Layer 2 of a small transformer language model trained on English Wikipedia (12 layers, counted from 0, width 128).
A neuron's activation on a vector x is GELU(weights . x + bias), where the dot is the dot product.
The model reads these tokens: "er" "on" " or" " the" " int" "est" "ine" " of" " the" " inter" "medi" "ate" " host" " and" " grow" "ing" "." " The" " final" " stage" " is" " the" " inf" "ective"

The vector x that enters this layer's MLP at each token. A number n stands for n times 0.01.
0 "er": 6 62 -62 90 31 -22 60 -24 -88 -85 26 23 1 -44 16 -76 -48 25 -122 7 14 -45 73 -134 -79 11 -16 -82 -79 -101 48 4 32 29 43 1 -48 -7 30 -7 6 -2 102 -11 -20 24 -70 72 -44 -88 12 -25 -89 95 54 -144 -14 -41 -93 -69 44 67 22 106 48 54 196 -19 52 -1 6 27 -29 -45 4 96 -73 104 -35 -4 -72 19 -74 -27 8 -81 51 55 -35 5 19 35 9 6 147 121 -56 106 70 -3 24 -37 28 49 -43 -59 3 -12 -26 40 -19 73 -13 113 -74 -118 -24 19 40 -46 -21 -68 24 -13 7 56 50 74
1 "on": 32 36 -9 -17 28 -97 48 47 -42 -55 49 177 -23 -37 9 -22 -43 64 -75 35 -10 -40 4 -149 45 -16 -6 -144 -88 -27 -100 1 -6 71 56 -80 4 43 -49 -32 -5 -64 38 -65 11 35 -74 36 -53 -55 -75 -64 -10 99 26 -109 -81 -3 -223 -41 24 -45 22 318 45 0 111 53 -26 24 -10 8 62 -18 26 164 -39 103 -52 60 -169 87 -169 16 46 63 41 122 -8 26 108 103 -52 -164 66 -3 -15 113 -96 17 32 -110 -50 26 93 -22 69 1 -13 -39 -39 148 62 78 -22 -21 12 -28 42 -23 2 69 44 -46 -52 70 89 19
2 " or": 17 53 -70 76 65 -110 81 15 21 -67 -53 1 25 -3 127 -75 25 -55 -38 2 67 -3 43 -93 -30 -28 -62 -149 -47 66 60 -8 -51 -63 40 -138 61 20 -23 74 90 5 -20 9 11 33 -10 -66 -11 -142 -98 -33 -80 40 -14 -168 -126 -15 -167 -39 35 13 38 241 38 6 89 24 -72 -25 31 46 33 -28 7 105 -2 112 31 82 -178 83 -97 45 184 15 114 -37 -28 -111 29 -26 -87 -59 169 21 29 13 5 -41 37 -88 10 72 103 -8 44 57 115 -23 -55 101 117 56 5 -116 13 45 -4 -42 -71 16 -3 -22 -88 94 -7 -16
3 " the": 63 49 -63 80 6 -86 52 40 -20 -20 39 28 42 31 61 -61 14 95 3 17 12 -49 -116 -106 -57 -35 30 -212 -27 62 51 55 -88 24 -36 -32 22 53 -7 101 12 62 -70 26 112 14 -54 -27 34 -191 -95 -55 -37 106 10 -128 -131 59 -147 -45 -62 -124 -15 318 37 -63 130 -26 -70 62 39 101 32 -69 -25 82 -25 73 -12 34 -156 43 -104 9 89 7 58 24 -15 -40 59 20 -65 -101 30 -21 -52 40 -29 -24 49 -89 47 44 20 40 53 5 65 8 -30 142 67 74 -23 -78 -21 -20 66 -10 -24 56 37 -47 -79 59 102 -26
4 " int": 48 -31 -6 25 123 -153 188 43 18 17 143 69 -17 -66 44 -100 -92 -65 60 45 97 58 -19 -33 25 1 11 -157 37 82 19 -131 -50 16 -12 -69 -56 6 -59 36 69 77 39 21 0 99 -109 23 -68 -98 -170 -63 -90 25 25 -159 -104 19 -190 -67 25 -24 11 343 34 -14 61 50 -34 4 64 48 110 49 -72 88 -40 19 5 37 -171 83 -100 -6 50 -76 63 -37 1 -83 85 83 -52 33 26 -2 14 -9 -52 -73 44 -100 89 40 42 57 126 25 -17 47 62 40 9 49 47 -116 -101 -18 63 9 58 -42 6 -17 -11 -46 38 -40
5 "est": -1 69 -19 64 -25 -143 28 -26 -69 -68 29 49 18 -185 25 -48 -35 65 -75 78 104 39 -8 -110 7 72 16 -102 -136 62 -27 -42 -56 -27 22 -44 53 159 -35 12 46 105 24 11 -15 -36 -16 47 -24 -162 -107 -40 -52 42 2 -118 -72 116 -114 -59 59 -111 66 478 -7 -31 88 62 -5 -38 -52 53 71 8 6 55 -63 69 -5 146 -29 140 -141 5 65 -32 79 47 0 -132 31 49 7 72 42 23 -42 1 -53 -20 37 -132 40 57 60 24 48 -9 -19 5 25 79 79 -33 -15 -28 22 33 -40 -63 -61 2 29 32 -31 35 1 -35
6 "ine": 53 93 -70 -8 21 -55 11 13 -14 -101 12 19 -43 -115 33 -29 -25 85 60 -37 118 -36 -17 -137 -22 15 26 -74 -127 10 -38 -30 -55 33 -3 -21 81 84 -61 14 75 92 -20 -14 -36 13 -32 88 -6 -162 -103 -44 -12 111 83 -45 -82 99 -177 16 45 -89 7 400 47 -43 94 2 2 10 -65 55 -14 74 -44 131 -11 88 2 127 -58 -3 -159 -35 61 23 9 8 -15 -18 23 19 -63 -127 19 82 55 104 -77 -59 10 -147 23 85 109 7 -66 -9 -22 17 -7 22 66 18 -4 38 39 13 28 17 -12 23 37 -29 -78 78 51 -103
7 " of": 28 15 -94 72 27 -138 75 37 -10 -22 14 38 -49 -68 60 -47 3 75 66 -34 112 17 -86 -152 -30 -70 46 -130 -96 -19 68 9 -109 -1 129 -22 4 102 -50 4 60 81 -3 -2 -20 -21 -15 35 -7 -180 -70 -114 6 53 -23 -58 -91 61 -184 14 -28 -25 -40 235 89 23 88 -77 -22 -30 23 -2 44 3 -100 200 18 41 36 29 -116 54 -64 -11 128 -1 18 29 -1 -62 100 -10 -63 -54 83 84 27 57 -93 -31 55 -114 48 107 58 21 -30 70 19 20 45 158 77 20 -19 -73 -40 7 -5 -72 -22 11 12 -96 -80 46 31 -75
8 " the": 65 34 -91 63 6 -64 69 44 -2 -20 38 9 29 25 80 -73 31 83 34 17 55 -45 -150 -141 -50 -60 28 -175 -29 48 55 31 -71 12 -11 -9 36 88 39 85 -13 65 -46 12 118 22 -52 -21 -5 -210 -72 -63 -32 138 13 -115 -124 82 -124 -48 -63 -150 -19 360 38 -47 126 11 -72 51 18 79 19 -59 -64 68 -34 47 13 25 -130 10 -88 18 62 9 61 41 -39 -48 50 30 -28 -101 31 -18 -65 43 -49 -8 94 -97 60 40 10 65 14 0 53 30 -15 102 62 60 2 -63 -13 -35 44 -26 -28 47 58 -54 -79 39 74 -65
9 " inter": 58 84 -47 29 18 -154 80 14 -61 0 76 -45 -10 104 52 -96 -59 -180 50 35 161 -3 1 -87 50 -29 18 -91 23 7 -5 -111 21 108 62 -48 -13 42 41 -2 112 -42 77 9 -88 28 -72 20 -10 -89 -227 -92 -11 74 146 -119 -112 52 -179 -41 -22 -61 -7 357 93 4 65 -9 -88 13 67 -60 48 59 -41 148 -36 31 48 14 -225 62 -92 69 61 -20 -27 18 25 -96 75 -1 -10 -27 77 -12 -62 21 -80 -80 65 -101 92 65 -10 54 73 -5 5 -13 12 32 82 38 -36 -68 -14 17 -45 -28 35 -6 107 -25 -53 23 64 -42
10 "medi": 6 59 -33 54 20 -68 80 -141 21 -68 4 -2 -8 -115 62 -22 -53 -1 33 -7 44 63 -2 -79 0 -22 34 -121 16 51 -6 -69 -76 17 52 13 -12 106 13 56 101 -34 46 71 7 -62 -80 -143 -113 -130 -63 31 -58 33 37 -72 -6 78 -184 -55 55 -144 82 368 59 37 70 21 -49 -19 22 -7 50 52 -80 101 41 41 3 51 -97 163 -60 58 87 5 -36 29 -39 -134 6 112 38 -16 2 42 -143 137 -67 -75 73 -77 -20 13 91 116 -88 -7 -71 -41 -5 183 122 -24 -11 12 -41 -77 5 -26 -38 -48 101 -48 -59 -34 42 -26
11 "ate": 63 78 -119 21 -33 -52 29 -88 64 -39 15 6 -27 -83 91 -54 -33 70 108 46 90 -70 36 -102 -54 -31 14 -113 -86 53 -69 1 -89 47 115 -1 64 70 -27 119 75 5 5 4 -78 84 -48 55 -62 -116 -142 -7 21 73 37 -5 -84 43 -142 -22 38 -93 -11 378 15 69 97 7 9 -26 -14 3 -18 44 -85 110 -39 97 8 23 -146 88 -106 15 51 -16 22 31 -77 -103 -17 42 24 -127 47 30 41 76 -92 -83 65 -104 115 42 72 13 -37 -5 35 26 8 92 59 2 -19 -9 -10 22 9 -18 -70 56 79 -33 -133 -2 58 -117
12 " host": 68 -16 -44 37 141 -74 135 -26 -3 -5 66 10 -11 -74 94 -23 1 5 -4 -5 80 30 39 -145 83 98 79 -154 -35 -1 42 -42 -11 40 23 -25 3 52 -41 26 -11 -13 77 11 -67 -14 -108 5 -81 -140 -160 -73 -75 -1 4 -150 -111 137 -192 -81 -4 -161 83 208 27 22 32 18 -15 -56 -37 -16 96 30 36 82 34 104 91 5 -208 74 -52 -15 -7 -71 -32 125 37 -147 27 92 -90 -42 51 62 -64 46 -74 -49 51 -74 -102 12 -1 112 -39 -24 33 133 98 37 77 9 53 -95 -68 -95 57 72 0 109 18 -32 -76 36 66 -40
13 " and": 79 33 -91 50 26 -23 115 23 -57 -25 -35 20 -4 -47 116 -57 44 -69 32 -26 101 0 -80 -123 69 -106 8 -132 -79 5 96 25 -27 -31 63 -21 33 50 -18 -4 10 113 35 46 -14 -9 -14 -4 -68 -139 -35 -68 -39 56 -93 -61 -94 46 -144 -55 36 -41 41 257 29 85 137 41 -72 -33 14 3 28 13 -98 25 48 127 32 20 -191 10 -52 84 155 15 69 16 -107 -139 61 56 -75 -42 101 30 34 51 -63 -29 91 -134 27 34 62 32 -61 15 52 -9 5 48 97 17 -11 -48 -17 -56 34 -34 -47 53 -15 -5 -78 30 -3 -160
14 " grow": -5 44 10 10 68 -58 66 -17 59 -23 91 39 10 -75 -22 -105 -9 -47 15 -87 40 -26 -18 -88 -5 -69 11 -106 -17 5 83 -57 -73 59 -4 -31 8 147 -30 120 58 -37 138 29 -75 89 -32 139 -92 -122 -111 -98 72 26 67 -132 -183 -7 -201 -80 -13 36 131 327 -45 75 15 -16 -37 -32 -13 -39 74 -12 -38 103 44 31 117 -56 -174 -67 -72 72 61 34 42 -45 -43 -132 41 126 -60 -42 87 46 -16 29 -54 -86 8 -88 -16 -6 94 9 8 46 71 23 73 48 154 -42 3 -19 -13 -76 80 47 27 64 115 -52 -69 54 26 -132
15 "ing": -28 8 -67 18 -27 -54 128 -20 -50 85 -25 66 -40 -106 10 -93 -67 75 20 -1 68 -38 -34 -186 -54 -99 60 -83 -45 22 32 26 -40 46 68 14 7 134 -49 107 0 69 34 26 -52 122 55 23 -69 -144 -62 -6 30 2 0 0 -128 88 -102 -59 -6 14 31 236 42 96 90 0 -31 -23 -40 42 81 38 -52 110 22 68 82 -82 -144 71 -125 -46 39 -19 35 57 -7 -92 2 75 -16 -85 102 43 93 31 -37 16 42 -144 24 -32 92 -5 -47 5 85 -5 47 59 73 -37 12 9 -143 -31 50 30 26 45 44 -108 -98 34 28 -173
16 ".": 59 -12 -97 87 44 -109 75 56 -89 6 -98 64 -27 -34 70 72 23 -65 -21 -40 21 14 -91 -155 -17 -53 29 -113 3 -50 108 1 -46 36 67 10 -3 65 -66 48 0 24 61 -13 -99 94 -23 55 -13 -182 -15 -44 36 134 36 -47 -92 71 -79 -92 19 -60 16 256 80 95 120 55 -90 -16 -21 -12 25 119 -83 48 28 85 82 -3 -121 75 -30 38 61 -115 -23 9 -91 -129 115 -7 -59 -110 -28 -7 -131 80 -101 -20 62 -69 -31 64 111 26 -57 37 91 6 50 77 70 35 -77 -55 -46 -78 70 13 -92 42 23 -40 -7 36 46 -168
17 " The": 62 -32 -89 -1 8 -33 95 35 -68 36 44 13 52 54 23 -17 64 32 100 -4 80 -58 -92 -132 -28 -72 -23 -181 -20 8 49 15 -51 69 -59 -36 14 56 27 112 24 83 -20 35 143 -11 -46 85 -47 -190 -37 -86 1 103 20 -96 -158 58 -3 -151 -1 -104 32 237 26 49 97 -17 -66 -1 23 76 36 -38 17 13 -50 53 38 7 -167 51 -51 -43 59 -4 -46 74 -63 -183 88 40 19 -139 -66 -51 -96 25 -82 38 90 -82 63 86 55 43 -28 0 72 33 -1 94 63 12 8 -39 -35 -73 77 20 -31 -8 105 -52 -81 21 203 -157
18 " final": 42 9 -92 57 -30 -75 117 -11 -111 -67 74 -36 88 3 75 40 -37 -69 43 -32 122 33 28 -67 -23 -35 41 -57 -7 0 26 -26 -32 -21 13 -34 44 103 22 -21 -38 -18 42 76 -18 -46 -10 85 -88 -105 -120 -93 -44 117 -7 -42 -111 10 -200 -91 -31 -149 72 264 28 48 59 -13 -10 -87 41 35 109 75 22 1 83 78 67 -3 -182 53 -15 -33 58 -13 -103 117 8 -185 51 112 18 -13 -52 48 -117 131 -114 -86 59 -62 -56 38 -27 91 11 -32 12 34 127 148 117 -64 36 -58 -45 -58 54 -93 13 46 93 -74 -106 20 67 -101
19 " stage": 30 33 -120 53 -25 -91 105 56 -137 -63 32 -32 -58 -52 58 -59 14 -4 3 54 103 -13 26 -128 96 55 67 -49 -17 79 33 -88 -22 46 52 -97 119 50 -58 43 -33 58 71 58 -84 66 -59 188 -43 -96 -114 -118 -29 73 80 -52 -68 30 -113 -1 -28 -175 77 279 36 31 16 12 28 -88 -32 12 122 38 68 17 20 69 56 -30 -204 78 -25 -1 16 -32 -18 10 -13 -173 72 30 -9 -31 83 37 -69 39 -79 -11 70 -97 120 88 16 25 -86 -56 30 69 28 91 102 -27 102 -64 -179 -21 97 -36 -33 18 114 -138 -93 -17 73 -140
20 " is": -43 31 -68 81 48 -124 126 12 -45 -7 -46 30 -63 6 -22 -103 90 -64 49 -70 122 -33 -117 -151 79 -52 6 -85 -14 56 48 -2 -81 29 54 -97 55 42 -25 44 3 98 -41 22 -114 153 -33 235 -45 -169 -38 -132 -5 -9 -14 -4 -132 -66 -59 -137 61 -37 92 186 -30 89 41 -60 -17 2 20 -25 72 -6 -1 94 -5 142 101 -27 -189 0 -51 12 32 46 -4 20 -119 -177 55 65 -11 -78 96 33 -92 43 -70 5 78 -84 24 20 45 80 -49 36 91 2 114 72 21 -11 89 -45 62 -82 26 -29 14 13 45 18 -60 22 100 -130
21 " the": 10 -40 -115 31 -43 -85 79 11 -76 -8 18 53 18 35 53 -40 104 61 61 37 95 -43 -118 -113 -62 -89 15 -140 14 13 87 56 -52 73 -35 -16 30 65 47 103 -42 80 -15 64 118 26 -66 37 -30 -211 -69 -130 12 117 30 -32 -75 44 -53 -60 -36 -148 18 275 28 2 109 -14 -58 17 1 73 22 -57 2 9 5 66 44 1 -210 6 -11 4 31 46 22 20 -29 -83 74 81 0 -98 35 -66 -141 14 -82 29 86 -89 64 25 0 119 -43 -40 78 10 23 51 44 14 -3 -33 -34 -105 74 -20 -24 62 91 -56 -75 -10 156 -141
22 " inf": 46 -26 -17 -58 -13 -129 108 4 -73 17 68 13 19 -39 60 -74 -28 -105 109 14 184 -4 -33 -66 39 -51 -31 -88 69 34 42 -109 0 52 -16 -93 27 5 -18 118 37 16 47 28 -60 -39 -34 39 -25 -142 -110 -123 -62 -20 -35 -86 -114 86 -151 -38 36 -35 39 336 45 103 30 -44 -32 -21 0 73 46 97 58 58 54 26 104 72 -211 -41 2 -28 28 -58 0 -42 21 -129 26 90 25 26 87 -5 -131 -93 -116 -31 76 -93 43 80 42 162 62 0 -49 -14 55 -33 120 3 -8 -79 -108 27 20 32 111 -59 109 -26 17 4 113 -101
23 "ective": 58 40 -64 -15 -84 -61 26 -34 21 -15 1 -14 -36 15 -28 -23 35 22 51 49 148 -52 -68 -64 30 20 63 -76 29 -23 45 -95 -9 87 10 -97 -2 127 -64 30 53 87 10 64 33 23 -21 4 -4 -171 -81 -72 34 75 -9 15 -33 134 -72 -18 56 -74 64 335 23 67 100 26 61 -78 -5 -18 28 91 -41 82 -78 45 17 12 -198 128 -65 25 46 -64 -67 23 -145 -96 30 124 -5 -41 -10 -45 30 3 -181 -53 11 -102 103 -31 38 60 -85 -24 37 -18 -42 -20 122 -56 8 17 -74 -49 47 -46 34 55 75 5 43 -79 144 -182

Each question shows the input weights of one neuron of the MLP. A number n stands for n times 0.0026.

n465 (bias -0.126): -60 55 64 -185 65 10 84 -10 -69 -132 -46 184 68 -50 0 -3 -314 90 -43 -64 183 -106 -26 -6 50 16 124 33 -43 -47 125 41 66 -100 37 -57 -52 -189 117 19 -127 90 45 -64 33 -97 157 -132 -3 -29 -168 -59 75 46 81 -13 -107 -35 33 0 -10 73 37 -153 -154 76 17 109 55 60 35 84 -60 27 123 -54 -108 125 150 -37 89 -153 -106 43 -138 127 -63 42 26 121 -107 -193 124 -21 -246 295 -13 -100 -82 -132 -112 49 -102 90 60 -170 -194 -104 122 -275 54 154 -3 111 -122 209 -113 189 60 34 -158 126 157 -128 -17 139 16 -40
Its three highest activations, in order, are on tokens 6 "ine", 15 "ing", 0 "er"

n226 (bias -0.147): -89 54 -124 -203 199 -54 -67 15 -52 24 -21 -93 -39 6 -96 120 194 9 30 -100 -86 -221 91 159 108 21 9 88 130 -264 -63 75 3 -81 25 -38 139 -13 39 9 -45 -116 104 219 106 207 -253 17 -83 242 100 58 100 -81 84 -68 -42 -160 -49 -142 87 105 -25 58 -185 -94 -55 -176 -90 -15 157 -171 -35 -53 -101 -19 67 82 160 107 61 -124 -121 129 59 -57 62 -127 -72 -58 -15 -8 -70 -31 20 55 15 76 106 -109 -91 -29 46 -69 -59 -46 21 100 -171 -38 6 87 20 -72 103 -178 -141 51 84 66 81 44 51 163 -54 -16 12 28
On which token does it fire most, and how strongly? 14 " grow", at about 3

n182 (bias -0.175): -30 31 63 -40 101 -38 122 113 -50 3 -15 154 -81 89 -139 -9 124 -92 153 -100 -66 110 -74 29 15 84 -146 226 150 18 -54 -33 107 111 156 -71 47 66 -6 -142 67 -35 -83 -6 -79 32 -93 -105 -69 -35 134 56 -62 164 -23 -120 -58 9 33 -48 93 25 -104 132 129 94 125 -60 221 69 15 58 -144 -9 -144 102 68 -151 -146 3 197 83 37 45 57 71 -84 199 15 117 -67 -60 60 104 -25 6 -195 -240 68 -3 35 -16 183 -139 82 -53 0 36 56 -265 -88 12 -61 -51 -55 6 -87 -135 -57 117 90 -96 -76 36 22 -109 -23 24
It fires most on token 10 "medi"

n88 (bias -0.087): 138 10 -3 -54 63 30 -42 -81 15 -51 266 -5 57 -158 -15 -114 200 205 70 62 71 72 49 -24 -28 30 -88 -167 -15 84 92 -134 101 -36 145 164 -71 -19 111 30 48 30 -95 -6 146 -6 -73 -137 18 63 -76 267 6 75 0 53 120 0 98 -219 51 56 3 73 -76 100 -171 68 148 -142 134 30 -58 90 -133 -96 -30 21 55 -94 156 -12 -13 144 -115 -104 -185 -48 108 3 -24 -57 65 79 -48 6 -146 102 0 -172 -127 26 155 -24 100 -35 -233 65 -55 137 -150 19 -37 -171 91 -62 -174 121 72 69 -12 -50 -67 -44 -143 -77 53 -98
On which two tokens does it fire most, strongest first? 10 "medi", 11 "ate"

n64 (bias -0.159): 46 10 -99 -174 151 -69 117 -126 3 80 27 96 -60 -107 -24 -49 25 -98 -91 -24 -95 -148 -122 -42 46 84 88 -21 19 -165 53 -109 144 162 -40 9 68 191 48 -117 63 21 71 -141 161 93 0 194 -25 -165 -3 -40 187 48 54 -236 18 86 161 32 -51 42 -120 -21 45 -59 71 -10 132 -68 -64 185 41 136 -108 -121 -24 -49 -141 -69 103 -21 -41 58 75 82 -3 -12 72 -27 -3 52 -32 90 -88 -9 149 -125 33 -94 29 254 120 -51 -179 -52 9 -19 -55 48 -72 -12 -197 -215 69 25 78 -36 -143 37 -101 149 -39 44 -130 -48 -321 86
It fires most on token 5 "est"

n197 (bias -0.157): -37 21 -165 -51 85 -75 36 -45 -63 29 26 -107 -84 16 230 20 -17 266 66 -32 117 -48 -89 39 -13 -10 89 -20 67 -128 4 24 123 -163 -10 19 -117 158 -186 23 72 -299 -218 105 -102 81 148 34 80 176 10 0 -69 -55 183 -10 110 106 36 -25 -65 119 -53 -150 -33 176 73 49 17 100 118 87 32 -7 -185 30 -76 -132 137 115 92 -13 -89 27 71 -86 -376 111 -111 -6 16 -79 6 128 111 69 86 97 3 -24 95 -115 143 236 -38 -119 -200 -94 -40 45 -17 -100 -124 -202 37 -111 -32 88 34 84 -23 -123 -206 47 34 164 76 -142
On which two tokens does it fire most, strongest first? 7 " of", 15 "ing"

n505 (bias -0.191): 15 -144 56 34 53 -29 -30 -61 99 -18 98 26 64 120 -100 -77 64 -10 -22 35 349 -121 109 -54 125 200 32 0 -137 48 -59 101 37 10 137 112 -41 -263 -58 161 11 36 -39 30 -123 -75 59 -20 99 -214 49 -7 188 -94 7 63 175 60 69 -114 -273 14 7 -75 -25 -46 -147 175 -65 -52 -130 46 -45 -293 -53 4 -152 131 88 64 190 74 106 -15 197 -110 180 -224 144 -7 -75 -65 -151 -57 -17 65 -87 391 -142 93 109 166 62 -193 -84 -69 71 -223 -76 -72 -104 262 10 -104 105 -7 -7 -123 -190 -14 36 -311 -36 291 -95 89 -38 -91
It fires most on token 5 "est"

n161 (bias -0.188): -123 138 35 -14 -91 40 -22 0 105 70 -13 -43 56 -6 -53 -69 -3 112 131 105 253 74 -247 60 -110 47 115 125 -110 -3 205 -66 -106 -50 -72 -52 123 144 -80 73 20 -112 -89 -87 142 -13 -26 -114 271 22 -111 26 0 67 -292 -117 -20 79 98 39 -77 3 243 87 -24 26 133 -7 43 -206 -18 -7 -55 86 -208 -65 37 -68 116 -98 -129 161 113 17 -152 -46 58 -131 -84 167 -87 -238 -59 -147 -82 -111 119 22 111 -212 108 147 -92 -133 -284 23 179 -93 71 -42 -52 -21 -98 -21 7 -66 10 -37 62 96 -100 -195 -138 132 -110 36 -117 197
Its three highest activations, in order, are on tokens 8 " the", 3 " the", 23 "ective"

n49 (bias -0.168): 78 -39 133 -142 -3 61 -48 150 112 -79 126 -64 91 62 -61 -66 242 12 151 99 -63 -19 -124 152 -16 -125 42 28 0 86 -10 22 12 162 -79 -83 26 13 -89 217 58 55 51 105 111 -24 -184 -145 57 128 33 132 77 31 -21 13 55 -133 -121 -232 55 -78 -44 -155 182 -3 49 53 33 -82 75 -137 6 73 0 164 -59 99 -154 -10 22 -105 71 19 -190 -32 -113 34 31 61 46 17 99 100 -64 77 -65 -185 40 -89 -17 -13 64 -3 -155 -118 21 -6 283 -3 0 293 151 -67 -73 -245 -12 -77 -29 -132 -58 -101 80 -188 -149 3 -15 -28
Its three highest activations, in order, are on tokens 17 " The", 3 " the", 21 " the"

n12 (bias -0.203): -31 -277 158 -80 -153 100 0 -40 -118 -66 37 106 148 -156 178 163 48 73 190 26 92 -101 -134 20 153 -23 -101 -50 99 -123 116 79 -179 -86 10 -171 6 78 3 119 -50 -69 29 -59 -80 -36 16 104 88 153 240 19 -97 -170 0 164 50 -95 -118 -140 -186 106 -34 110 43 -185 -50 -108 127 92 25 -49 42 212 -21 150 -131 3 48 169 87 16 -70 -250 24 -157 -153 30 126 91 13 -117 -26 62 75 70 -161 58 -54 79 -104 -50 0 204 -49 -208 20 -21 245 -25 -189 75 -104 -141 59 213 122 -80 -120 -6 -33 29 -47 -17 11 -174 -93 -20
It fires most on token 7 " of"

n324 (bias -0.225): 48 16 -3 -108 13 -19 -127 3 89 -9 -44 139 -22 -89 25 -118 71 -87 -125 91 25 228 -186 -133 -32 170 237 -188 -54 122 17 -16 -133 -3 0 109 -68 -127 75 -65 78 -123 67 32 -63 9 9 -91 13 -3 21 -24 184 12 -37 48 -167 -64 180 -275 37 -47 -70 -119 38 34 -67 124 43 48 -294 -77 54 -154 -20 -195 3 88 -95 130 107 -37 -7 -263 58 29 -41 -50 22 -54 50 -42 24 26 -80 -6 66 65 -3 58 238 266 107 -15 -18 105 56 -39 25 -105 -6 284 -38 -116 184 65 -12 87 -222 -131 49 106 -59 13 -66 23 72 -51
It fires most on token 5 "est"

n159 (bias -0.066): 134 -21 227 -33 123 -69 109 -102 -87 45 129 73 -133 -128 48 155 -125 110 -72 25 0 -18 17 85 23 -43 61 -43 208 127 134 44 -171 11 202 -14 27 -147 86 31 -71 -59 17 -164 -29 71 -58 -89 -140 19 11 30 83 -157 -89 -15 -88 152 -116 -63 43 -244 134 -164 -3 70 -9 136 149 -103 70 -250 -147 38 -99 -50 0 12 -38 62 43 11 151 -23 -65 -144 -96 92 -89 10 -51 -44 -70 67 -32 3 67 122 -63 30 -43 21 -19 -176 -6 -28 51 -183 40 70 -6 -15 -3 -35 77 -136 99 43 65 82 48 69 175 44 -118 -27 -11 119
On which two tokens does it fire most, strongest first? 12 " host", 10 "medi"

n5 (bias -0.119): -15 -227 -62 -24 63 120 -53 85 44 71 -14 203 -187 -44 162 21 -21 -96 37 50 73 -6 -20 -3 -18 0 171 -3 -18 192 -6 -71 -41 -80 215 -36 97 83 -92 -183 -14 -119 -31 9 -9 6 -33 5 88 19 61 -57 -46 40 14 -21 -43 -121 -157 113 106 16 -76 -100 101 11 -55 -3 15 -24 46 -26 -111 -15 -151 -233 35 -43 -3 0 -20 -79 45 82 -107 33 67 11 143 -81 -20 -106 31 86 -19 -49 194 -44 17 -181 192 147 -120 148 -25 -19 43 148 -17 -21 -24 259 -136 83 -119 39 71 83 -154 161 60 -92 -161 143 -115 -184 31 20
On which token does it fire most, and how strongly? 7 " of", at about 0.26

n363 (bias -0.199): -6 51 3 -191 -120 -6 -59 -169 142 -87 -122 -66 -183 133 -54 9 -19 154 64 -50 105 -98 -77 -24 -59 57 92 92 -3 -63 3 258 52 -65 -106 123 -54 -146 170 84 70 120 0 32 98 133 -58 86 31 -107 127 43 109 0 -106 -59 105 -116 83 116 -175 -14 84 71 -140 -53 -29 -16 61 -16 -145 6 -26 78 143 90 67 -28 -115 88 -183 -175 121 -89 -100 29 149 -121 70 88 -36 -85 53 -93 40 88 -92 -47 -67 126 183 19 43 102 65 -164 174 -91 21 70 -116 -16 161 235 47 -129 -54 12 -150 93 96 103 -55 -85 -80 -188 -141 9
It fires most on token 21 " the"

n422 (bias -0.137): -33 -21 61 0 -17 56 124 -65 421 -42 79 36 39 -128 -45 -204 -75 110 -46 -105 37 -7 -92 -62 54 -259 -115 43 -74 -91 -25 51 -3 54 114 63 -89 -109 -121 75 23 6 -138 88 -207 -84 177 -142 67 39 -83 -28 -16 62 -13 232 97 -32 63 -113 287 -34 -120 28 -72 38 98 63 -45 248 -73 -175 -162 225 58 -131 -53 66 103 34 75 -86 -152 176 10 -89 -157 29 65 -86 10 -100 -19 52 -37 79 3 -25 49 -115 53 42 131 -94 -191 132 253 -132 145 41 -74 -84 -3 51 68 -85 182 -59 -3 -69 45 -143 36 17 -134 -98 142 -33
It fires most on token 11 "ate"

n420 (bias -0.056): 42 96 -112 -22 -148 118 -3 129 183 -169 -30 -43 -163 65 15 -96 0 76 116 12 12 83 -104 -82 -15 152 135 -240 -57 -76 -174 3 99 -44 -73 37 61 -28 -15 -41 27 58 -104 123 -27 -61 213 28 -57 -188 52 6 -33 41 15 64 -20 38 101 96 44 99 181 -82 -83 -112 -60 -29 91 -124 -9 -176 86 -36 -80 85 -48 101 -6 37 31 -92 127 9 107 -59 169 118 59 121 -147 -21 -75 88 -8 -68 -57 -84 125 186 130 60 -275 -44 103 -202 -53 -33 30 37 21 39 25 -134 95 -18 12 248 -24 -113 -53 -114 47 -168 152 -41 71 -18
On which token does it fire most, and how strongly? 7 " of", at about 0.13

n137 (bias -0.150): -83 -48 -118 51 114 100 213 -27 9 -60 -106 14 218 -90 -87 -105 122 38 -9 -183 6 -22 -12 -60 -220 -57 -12 9 6 -187 66 38 209 -62 -105 3 66 68 -160 -129 -12 98 -42 -91 -107 -123 -15 -54 170 229 71 -9 52 97 169 34 0 -140 -101 139 -100 60 -127 32 -49 47 55 -95 19 102 35 -15 138 227 44 -19 -79 6 -114 69 3 -36 80 -86 -106 38 -65 48 -166 93 0 -38 24 17 31 37 61 -86 -21 -229 140 -81 23 -174 -12 -163 21 -16 144 115 -219 74 -32 -238 126 -44 78 61 119 12 -60 126 70 100 -38 -52 -193 -129
It fires most on token 6 "ine"

n34 (bias -0.125): 136 -147 130 164 -37 -26 -93 0 -168 -10 -257 -12 -38 47 -3 -10 128 -99 -55 -190 -27 -48 -108 -106 -23 -126 -3 -75 23 47 39 -13 40 -111 -23 110 -123 -42 -52 107 -62 -45 -51 -3 13 -313 135 -163 33 -39 -111 -25 -7 149 127 161 206 83 121 -124 168 55 -17 79 -3 19 -63 126 187 -153 -7 -74 -195 67 -55 -3 23 -112 30 -84 -102 -73 17 16 -114 -41 99 39 117 106 -226 -111 -85 -73 -126 -3 -72 0 52 -20 10 170 194 170 104 172 203 60 -49 151 77 -3 -55 7 -327 20 -10 13 238 -130 -93 -9 -29 71 154 166 -44 -7
On which token does it fire most, and how strongly? 16 ".", at about 2.4

n47 (bias -0.203): 0 -103 27 -15 240 49 40 -43 -105 68 136 -107 48 66 0 115 191 58 43 90 -129 108 -90 -166 -38 88 25 136 -77 -42 -94 104 50 -45 -80 134 57 19 152 -83 -26 -125 -82 -93 93 69 94 -3 -3 -9 -174 33 -190 -49 -89 -139 154 -45 0 -47 -17 43 6 -75 87 -70 197 -183 -95 -47 -34 -71 8 -110 169 112 220 70 35 42 0 144 18 50 -71 -69 109 -75 -34 91 -154 -127 34 -75 -98 67 -61 113 127 -3 -167 68 77 46 -218 72 63 42 -87 27 -62 -35 -150 -86 54 -104 -71 -61 -62 -27 97 -148 84 146 -15 -71 -33 -187
It fires most on token 0 "er"